Layer 12 of a small transformer language model trained on English Wikipedia (17 layers, counted from 0, width 128).
A neuron adds its activation times its output weights to the MLP's output. To switch it off is to set its activation to zero at one token and run the rest of the model.

Output weights of the MLP neurons that the questions are about. A number n stands for (n - 128) times 0.0018.
n47: 171, 136, 135, 117, 100, 74, 215, 125, 89, 112, 146, 163, 178, 120, 102, 167, 168, 134, 167, 108, 179, 127, 121, 158, 138, 103, 131, 136, 132, 146, 161, 138, 155, 102, 147, 113, 74, 74, 101, 148, 76, 87, 120, 123, 175, 154, 75, 164, 95, 183, 141, 88, 121, 108, 162, 83, 80, 89, 94, 136, 104, 56, 206, 127, 127, 139, 121, 117, 125, 127, 167, 129, 162, 152, 173, 127, 152, 148, 123, 97, 58, 158, 126, 134, 153, 126, 75, 142, 168, 194, 127, 161, 149, 195, 135, 125, 78, 114, 159, 121, 134, 93, 164, 130, 122, 128, 119, 141, 43, 97, 164, 126, 95, 99, 149, 106, 141, 167, 128, 112, 100, 67, 108, 127, 171, 91, 143, 82
n59: 157, 249, 115, 125, 111, 157, 82, 80, 49, 82, 99, 100, 108, 118, 116, 52, 94, 56, 208, 155, 147, 139, 130, 34, 99, 138, 134, 98, 218, 56, 64, 73, 123, 194, 180, 81, 230, 155, 224, 131, 142, 148, 132, 159, 121, 37, 154, 171, 154, 53, 148, 139, 139, 213, 135, 136, 149, 136, 144, 131, 143, 108, 62, 82, 123, 89, 173, 54, 109, 61, 112, 129, 168, 111, 137, 104, 129, 121, 154, 155, 162, 102, 75, 124, 111, 112, 149, 129, 125, 133, 187, 123, 146, 87, 149, 109, 121, 168, 129, 178, 119, 126, 108, 168, 151, 162, 133, 96, 127, 101, 141, 141, 124, 177, 149, 192, 90, 131, 155, 99, 159, 126, 115, 108, 143, 91, 151, 122
n141: 166, 138, 100, 84, 116, 104, 109, 122, 129, 162, 134, 36, 122, 176, 124, 129, 100, 149, 122, 161, 78, 153, 136, 196, 129, 146, 109, 134, 184, 127, 142, 100, 176, 106, 91, 98, 176, 109, 99, 116, 115, 77, 169, 132, 158, 128, 103, 151, 137, 99, 137, 106, 130, 186, 125, 175, 103, 136, 91, 121, 173, 131, 153, 145, 85, 124, 101, 123, 159, 187, 123, 116, 126, 128, 116, 156, 136, 116, 193, 140, 140, 98, 142, 149, 109, 60, 75, 110, 145, 144, 154, 75, 117, 151, 137, 140, 129, 97, 159, 118, 128, 171, 53, 67, 163, 82, 133, 96, 170, 145, 113, 148, 103, 117, 178, 150, 86, 135, 99, 177, 105, 118, 84, 153, 172, 135, 164, 72
n194: 158, 100, 148, 152, 129, 98, 153, 167, 141, 92, 132, 90, 127, 145, 170, 141, 105, 133, 67, 157, 106, 124, 112, 148, 142, 138, 114, 144, 143, 176, 133, 130, 138, 128, 131, 91, 126, 117, 224, 141, 159, 82, 158, 157, 122, 162, 142, 191, 99, 198, 140, 150, 133, 135, 131, 157, 76, 129, 123, 111, 147, 97, 113, 124, 104, 115, 111, 185, 130, 130, 50, 142, 124, 107, 175, 146, 70, 104, 95, 93, 145, 131, 159, 162, 156, 79, 106, 142, 124, 165, 104, 135, 141, 136, 104, 169, 124, 142, 94, 76, 128, 139, 120, 140, 119, 86, 141, 164, 183, 167, 144, 68, 111, 142, 136, 150, 47, 98, 130, 168, 88, 130, 142, 21, 123, 76, 63, 104
n204: 102, 115, 120, 35, 114, 136, 86, 94, 103, 131, 102, 183, 160, 111, 126, 92, 96, 113, 163, 150, 79, 149, 140, 146, 92, 66, 127, 97, 158, 179, 97, 171, 111, 76, 139, 95, 173, 147, 94, 110, 87, 73, 154, 146, 157, 155, 175, 137, 151, 85, 162, 95, 173, 94, 151, 110, 137, 145, 140, 115, 70, 96, 138, 148, 142, 104, 175, 117, 165, 145, 91, 132, 126, 89, 140, 141, 146, 101, 222, 108, 205, 99, 111, 78, 220, 168, 96, 79, 133, 149, 101, 98, 142, 141, 160, 173, 78, 189, 135, 141, 158, 140, 124, 129, 139, 85, 138, 93, 144, 99, 155, 120, 120, 97, 172, 138, 74, 134, 91, 108, 144, 129, 161, 168, 139, 167, 141, 173
n330: 103, 137, 181, 111, 104, 75, 146, 119, 125, 84, 161, 134, 90, 141, 158, 73, 103, 116, 188, 93, 166, 144, 79, 94, 142, 123, 102, 169, 85, 87, 139, 153, 120, 170, 134, 151, 133, 85, 133, 159, 114, 129, 99, 106, 189, 155, 52, 165, 163, 142, 131, 118, 106, 111, 167, 110, 129, 68, 121, 139, 150, 140, 122, 106, 99, 94, 109, 123, 146, 33, 181, 171, 201, 169, 126, 128, 113, 88, 133, 59, 129, 137, 206, 180, 129, 104, 126, 103, 120, 128, 134, 125, 152, 154, 150, 175, 85, 96, 125, 95, 124, 94, 161, 168, 169, 127, 102, 146, 37, 82, 127, 175, 156, 198, 158, 106, 184, 183, 119, 160, 172, 165, 129, 82, 99, 101, 95, 113
n337: 172, 189, 87, 91, 85, 152, 101, 102, 89, 101, 140, 184, 110, 93, 140, 158, 65, 120, 141, 77, 69, 147, 162, 95, 133, 135, 168, 96, 108, 134, 192, 130, 104, 111, 125, 202, 178, 165, 44, 161, 119, 152, 110, 146, 115, 110, 82, 168, 72, 197, 120, 109, 160, 115, 93, 134, 182, 143, 41, 72, 132, 130, 136, 174, 97, 101, 167, 95, 184, 129, 92, 189, 161, 166, 138, 98, 148, 122, 111, 131, 112, 150, 122, 145, 138, 141, 100, 141, 149, 138, 143, 120, 167, 151, 157, 184, 172, 155, 124, 152, 112, 106, 116, 118, 133, 72, 116, 131, 136, 133, 173, 151, 91, 143, 101, 125, 115, 59, 202, 133, 137, 86, 76, 141, 62, 161, 144, 106

Each question names a token from some text and the token that comes next. It shows the activations a of the neurons there, in the order above. A number n stands for (n - 128) times 0.036.

Then comes g, the gradient of the next token's log-probability with respect to the MLP's output, scaled to length 1. A neuron's effect is roughly proportional to its activation times (output weights . g). A number n stands for (n - 128) times 0.003.

" In", then " this"
a: 124, 205, 124, 126, 125, 127, 124
g: 128, 119, 180, 120, 125, 83, 131, 118, 142, 152, 128, 95, 178, 151, 139, 157, 58, 123, 177, 122, 148, 128, 114, 82, 86, 139, 148, 156, 142, 114, 123, 141, 118, 189, 90, 115, 132, 96, 115, 156, 120, 116, 157, 132, 93, 118, 93, 143, 96, 83, 148, 143, 158, 141, 167, 130, 98, 118, 119, 146, 181, 136, 101, 87, 204, 153, 177, 133, 128, 117, 115, 85, 77, 106, 140, 125, 141, 152, 135, 135, 138, 98, 88, 141, 124, 167, 172, 112, 104, 172, 165, 112, 126, 127, 87, 117, 131, 145, 149, 132, 184, 98, 134, 70, 190, 120, 127, 99, 172, 73, 84, 145, 144, 141, 169, 77, 92, 94, 97, 153, 136, 155, 118, 88, 151, 87, 115, 158
Which neuron, switched off, lowers the next token's probability most? n59

"al", then " with"
a: 154, 204, 132, 173, 225, 123, 157
g: 209, 63, 171, 91, 122, 187, 121, 119, 109, 100, 116, 77, 104, 139, 106, 91, 141, 138, 111, 137, 133, 134, 91, 151, 136, 132, 106, 107, 88, 157, 156, 127, 122, 115, 102, 73, 112, 166, 170, 108, 92, 70, 116, 141, 133, 170, 164, 111, 87, 88, 101, 128, 101, 102, 150, 123, 107, 149, 161, 138, 178, 101, 130, 169, 192, 99, 69, 94, 144, 181, 143, 146, 96, 146, 145, 153, 95, 146, 168, 109, 129, 101, 119, 139, 149, 173, 166, 156, 134, 137, 88, 144, 149, 126, 137, 134, 141, 127, 158, 99, 145, 92, 160, 163, 127, 115, 100, 119, 106, 121, 180, 144, 143, 143, 185, 110, 69, 134, 134, 140, 142, 94, 154, 150, 93, 143, 83, 119
Which neuron, switched off, lowers the next token's probability most? n204

"es", then " Her"
a: 143, 131, 125, 135, 128, 161, 164
g: 126, 123, 169, 185, 120, 172, 115, 138, 138, 93, 110, 122, 150, 85, 141, 170, 142, 79, 141, 103, 118, 153, 192, 82, 151, 136, 164, 128, 133, 148, 116, 162, 128, 64, 175, 94, 141, 145, 153, 161, 165, 157, 90, 101, 88, 108, 145, 124, 92, 150, 122, 135, 117, 165, 137, 99, 124, 137, 166, 143, 109, 75, 125, 159, 70, 101, 168, 168, 105, 118, 131, 73, 200, 132, 123, 110, 146, 60, 112, 149, 99, 146, 79, 153, 106, 157, 121, 138, 104, 97, 133, 65, 131, 121, 113, 104, 110, 145, 160, 127, 164, 114, 125, 76, 134, 130, 99, 121, 80, 157, 93, 132, 138, 170, 134, 136, 107, 146, 116, 89, 184, 112, 166, 128, 122, 171, 155, 113
Which neuron, switched off, lowers the next token's probability most? n337

"s", then " which"
a: 150, 127, 127, 128, 124, 189, 149
g: 130, 125, 150, 149, 150, 101, 156, 128, 93, 162, 137, 140, 82, 107, 187, 97, 125, 167, 167, 143, 144, 130, 143, 103, 121, 106, 142, 101, 124, 138, 126, 97, 125, 96, 91, 146, 70, 105, 144, 125, 64, 138, 121, 144, 135, 112, 139, 119, 118, 78, 145, 116, 100, 118, 166, 175, 131, 94, 93, 126, 185, 135, 133, 158, 146, 121, 136, 92, 108, 151, 87, 94, 115, 115, 89, 136, 107, 140, 185, 137, 179, 84, 123, 149, 61, 190, 126, 140, 144, 79, 121, 160, 177, 115, 147, 114, 108, 158, 138, 114, 77, 79, 120, 160, 152, 83, 155, 85, 156, 121, 144, 134, 146, 154, 130, 109, 141, 104, 106, 167, 138, 223, 153, 98, 189, 129, 92, 135
Which neuron, switched off, lowers the next token's probability most? n330

"ec", then " G"
a: 163, 133, 167, 188, 144, 123, 127
g: 130, 158, 148, 189, 62, 198, 127, 127, 117, 119, 178, 173, 106, 129, 107, 135, 124, 100, 147, 97, 93, 134, 106, 172, 110, 149, 126, 93, 118, 128, 96, 203, 128, 125, 140, 70, 114, 154, 122, 78, 112, 153, 129, 94, 133, 96, 79, 135, 103, 141, 126, 108, 124, 107, 135, 162, 115, 118, 129, 76, 152, 148, 153, 141, 89, 134, 147, 141, 112, 113, 148, 135, 124, 136, 202, 161, 126, 85, 134, 104, 115, 140, 117, 86, 146, 107, 121, 142, 118, 88, 103, 105, 155, 174, 114, 139, 164, 133, 115, 122, 150, 142, 112, 118, 125, 174, 88, 95, 126, 157, 147, 184, 108, 132, 125, 97, 83, 154, 183, 132, 111, 63, 96, 106, 141, 154, 211, 178
Which neuron, switched off, raises the next token's probability most? n194

" 8", then "th"
a: 124, 126, 128, 175, 140, 125, 126
g: 150, 143, 89, 161, 88, 134, 155, 118, 169, 156, 124, 117, 94, 154, 123, 149, 144, 154, 181, 157, 110, 128, 102, 114, 154, 114, 168, 120, 147, 136, 128, 79, 76, 178, 120, 153, 158, 121, 157, 102, 170, 122, 152, 171, 92, 195, 170, 110, 130, 183, 171, 144, 135, 92, 70, 92, 132, 131, 136, 150, 109, 75, 81, 102, 131, 103, 86, 198, 82, 115, 95, 118, 97, 85, 104, 151, 148, 139, 147, 152, 108, 109, 143, 148, 114, 134, 140, 137, 165, 122, 155, 93, 105, 91, 71, 152, 91, 139, 179, 123, 132, 105, 135, 160, 144, 108, 118, 124, 90, 114, 121, 104, 119, 118, 127, 174, 160, 54, 145, 124, 94, 110, 135, 85, 172, 123, 123, 154
Which neuron, switched off, lowers the next token's probability most? n194

" the", then " Bo"
a: 124, 127, 155, 126, 123, 149, 126
g: 170, 113, 102, 114, 96, 129, 155, 141, 158, 133, 97, 116, 89, 94, 156, 121, 129, 147, 170, 161, 115, 144, 107, 134, 169, 183, 102, 139, 112, 151, 109, 176, 76, 108, 163, 143, 180, 121, 112, 55, 145, 117, 110, 127, 153, 139, 82, 122, 155, 115, 119, 141, 116, 113, 120, 133, 86, 98, 115, 82, 85, 100, 143, 143, 137, 143, 81, 85, 168, 163, 153, 159, 138, 106, 126, 148, 106, 129, 152, 159, 136, 113, 158, 148, 103, 135, 155, 195, 94, 48, 127, 111, 137, 69, 125, 109, 149, 106, 168, 105, 160, 104, 115, 99, 171, 115, 170, 130, 81, 70, 95, 168, 91, 131, 175, 123, 130, 126, 129, 136, 116, 107, 169, 157, 152, 165, 191, 108
Which neuron, switched off, lowers the next token's probability most? n141

"in", then " Bro"
a: 124, 124, 135, 127, 128, 150, 124
g: 163, 133, 118, 123, 146, 53, 151, 101, 193, 194, 116, 116, 153, 154, 83, 151, 125, 137, 116, 175, 138, 144, 153, 145, 97, 99, 170, 120, 119, 107, 46, 146, 112, 122, 153, 109, 166, 132, 121, 148, 139, 128, 64, 134, 128, 113, 138, 170, 127, 120, 86, 110, 151, 146, 114, 132, 163, 116, 118, 95, 135, 99, 136, 167, 99, 79, 104, 133, 119, 171, 152, 114, 112, 150, 145, 90, 80, 166, 137, 114, 139, 133, 149, 109, 200, 96, 140, 127, 136, 103, 123, 104, 110, 103, 119, 142, 150, 149, 76, 184, 146, 127, 163, 115, 98, 155, 151, 149, 151, 139, 187, 136, 99, 97, 120, 158, 124, 162, 89, 71, 69, 140, 136, 103, 60, 125, 159, 119
Which neuron, switched off, raises the next token's probability most? n330

"ir", then "per"
a: 124, 128, 147, 149, 128, 176, 141
g: 88, 77, 134, 128, 181, 161, 74, 158, 173, 167, 116, 110, 157, 116, 100, 162, 140, 127, 125, 103, 117, 198, 125, 110, 105, 148, 117, 137, 134, 131, 77, 123, 103, 134, 105, 139, 173, 131, 94, 133, 61, 157, 84, 137, 94, 93, 106, 148, 169, 151, 66, 158, 159, 121, 82, 94, 130, 136, 191, 146, 116, 109, 168, 155, 91, 151, 132, 108, 135, 98, 123, 147, 84, 162, 148, 152, 97, 127, 136, 113, 101, 115, 113, 135, 101, 96, 137, 157, 127, 138, 197, 94, 85, 127, 97, 99, 124, 174, 121, 117, 157, 110, 97, 148, 137, 147, 143, 170, 113, 89, 108, 137, 182, 94, 140, 141, 110, 110, 128, 131, 159, 156, 171, 93, 148, 197, 148, 91
Which neuron, switched off, raises the next token's probability most? n330

"ct", then "s"
a: 186, 124, 123, 138, 124, 128, 158
g: 118, 143, 122, 140, 126, 157, 107, 114, 202, 139, 141, 88, 126, 92, 190, 129, 131, 119, 126, 79, 112, 117, 169, 43, 100, 116, 145, 97, 138, 137, 123, 119, 179, 175, 90, 89, 144, 138, 103, 92, 159, 118, 154, 169, 106, 131, 155, 152, 147, 121, 117, 139, 108, 56, 140, 150, 148, 108, 175, 117, 79, 121, 135, 119, 91, 131, 86, 201, 154, 127, 129, 145, 108, 96, 145, 159, 175, 145, 122, 87, 92, 71, 140, 202, 133, 101, 150, 135, 184, 117, 120, 110, 136, 127, 66, 104, 98, 159, 124, 131, 98, 167, 100, 156, 150, 109, 148, 101, 123, 152, 136, 173, 115, 117, 152, 99, 139, 167, 153, 141, 115, 91, 121, 131, 154, 117, 94, 126
Which neuron, switched off, raises the next token's probability most? n47

"d", then " by"
a: 148, 194, 175, 125, 147, 124, 212
g: 129, 122, 171, 124, 117, 123, 115, 126, 130, 96, 112, 196, 120, 128, 184, 165, 63, 125, 163, 138, 125, 127, 149, 108, 154, 138, 139, 144, 99, 141, 133, 136, 123, 134, 142, 113, 120, 173, 165, 122, 162, 134, 115, 140, 88, 180, 100, 105, 117, 117, 107, 178, 119, 141, 123, 126, 173, 128, 126, 142, 88, 163, 109, 106, 147, 105, 145, 125, 134, 71, 147, 142, 170, 132, 145, 103, 153, 98, 150, 192, 82, 116, 122, 47, 126, 147, 134, 149, 113, 130, 148, 111, 107, 100, 109, 196, 134, 130, 112, 120, 189, 157, 77, 116, 175, 111, 103, 82, 136, 127, 186, 153, 47, 86, 135, 95, 90, 134, 178, 73, 86, 135, 89, 94, 114, 136, 144, 129
Which neuron, switched off, lowers the next token's probability most? n337

"ze", then " =="
a: 131, 127, 152, 124, 127, 147, 125
g: 115, 100, 176, 92, 132, 122, 120, 129, 135, 92, 123, 74, 144, 179, 73, 116, 92, 81, 147, 131, 108, 151, 112, 147, 145, 156, 163, 149, 107, 149, 117, 137, 192, 137, 144, 126, 94, 144, 144, 101, 137, 138, 185, 128, 108, 142, 108, 226, 106, 133, 135, 129, 141, 147, 143, 138, 115, 159, 132, 74, 67, 150, 99, 112, 116, 150, 129, 139, 161, 179, 87, 70, 95, 139, 206, 155, 91, 136, 85, 92, 118, 154, 118, 137, 135, 159, 149, 85, 148, 155, 98, 138, 142, 176, 154, 76, 124, 194, 165, 97, 125, 123, 163, 126, 144, 130, 156, 128, 138, 89, 111, 103, 83, 81, 125, 136, 139, 151, 125, 133, 139, 110, 99, 112, 115, 103, 88, 114
Which neuron, switched off, lowers the next token's probability most? n141

" into", then " a"
a: 125, 203, 161, 124, 168, 123, 123
g: 147, 118, 91, 148, 133, 147, 191, 97, 142, 98, 113, 148, 132, 73, 95, 160, 162, 117, 138, 92, 141, 103, 107, 111, 153, 108, 152, 132, 120, 123, 185, 96, 111, 140, 142, 133, 86, 151, 143, 100, 113, 191, 92, 134, 103, 122, 97, 120, 117, 152, 144, 143, 94, 138, 164, 129, 113, 165, 152, 186, 109, 153, 136, 122, 112, 192, 116, 119, 113, 150, 78, 113, 128, 61, 77, 127, 94, 175, 163, 135, 133, 132, 132, 92, 163, 87, 84, 138, 121, 76, 183, 112, 87, 158, 174, 150, 106, 149, 128, 158, 109, 145, 183, 158, 138, 162, 152, 132, 145, 94, 159, 131, 158, 98, 95, 175, 90, 70, 110, 151, 152, 162, 104, 88, 116, 84, 112, 125
Which neuron, switched off, raises the next token's probability most? n141

" by", then " their"
a: 172, 230, 136, 126, 130, 124, 123
g: 146, 147, 132, 110, 116, 102, 166, 81, 126, 139, 158, 117, 126, 144, 184, 158, 129, 118, 153, 186, 107, 105, 125, 51, 121, 131, 105, 111, 143, 169, 137, 113, 119, 145, 74, 106, 98, 138, 136, 205, 159, 125, 155, 172, 92, 183, 137, 102, 100, 148, 95, 131, 128, 189, 159, 149, 92, 124, 148, 105, 148, 143, 70, 147, 108, 175, 119, 178, 163, 101, 53, 105, 124, 177, 108, 141, 124, 139, 130, 65, 68, 103, 108, 135, 146, 153, 158, 95, 119, 148, 163, 81, 152, 114, 124, 134, 157, 149, 98, 118, 138, 99, 87, 75, 101, 97, 119, 117, 114, 131, 125, 125, 122, 137, 188, 167, 140, 127, 128, 132, 83, 140, 121, 154, 154, 96, 130, 128
Which neuron, switched off, lowers the next token's probability most? n59

" f", then "ough"
a: 142, 129, 126, 128, 124, 123, 124
g: 149, 139, 126, 103, 91, 161, 150, 89, 161, 179, 126, 105, 159, 135, 125, 120, 118, 132, 159, 174, 147, 110, 166, 212, 133, 155, 94, 101, 195, 84, 97, 127, 95, 160, 144, 65, 108, 156, 92, 144, 145, 118, 97, 150, 103, 157, 130, 110, 137, 103, 142, 134, 127, 162, 127, 106, 110, 41, 134, 88, 165, 86, 137, 159, 141, 142, 140, 100, 99, 92, 136, 91, 147, 58, 154, 96, 133, 155, 129, 147, 113, 150, 119, 135, 89, 175, 121, 138, 135, 106, 126, 105, 110, 214, 130, 81, 131, 145, 181, 137, 109, 143, 106, 123, 117, 127, 124, 89, 121, 128, 152, 126, 151, 92, 120, 119, 165, 133, 132, 130, 182, 98, 138, 188, 104, 113, 92, 106
Which neuron, switched off, lowers the next token's probability most? n47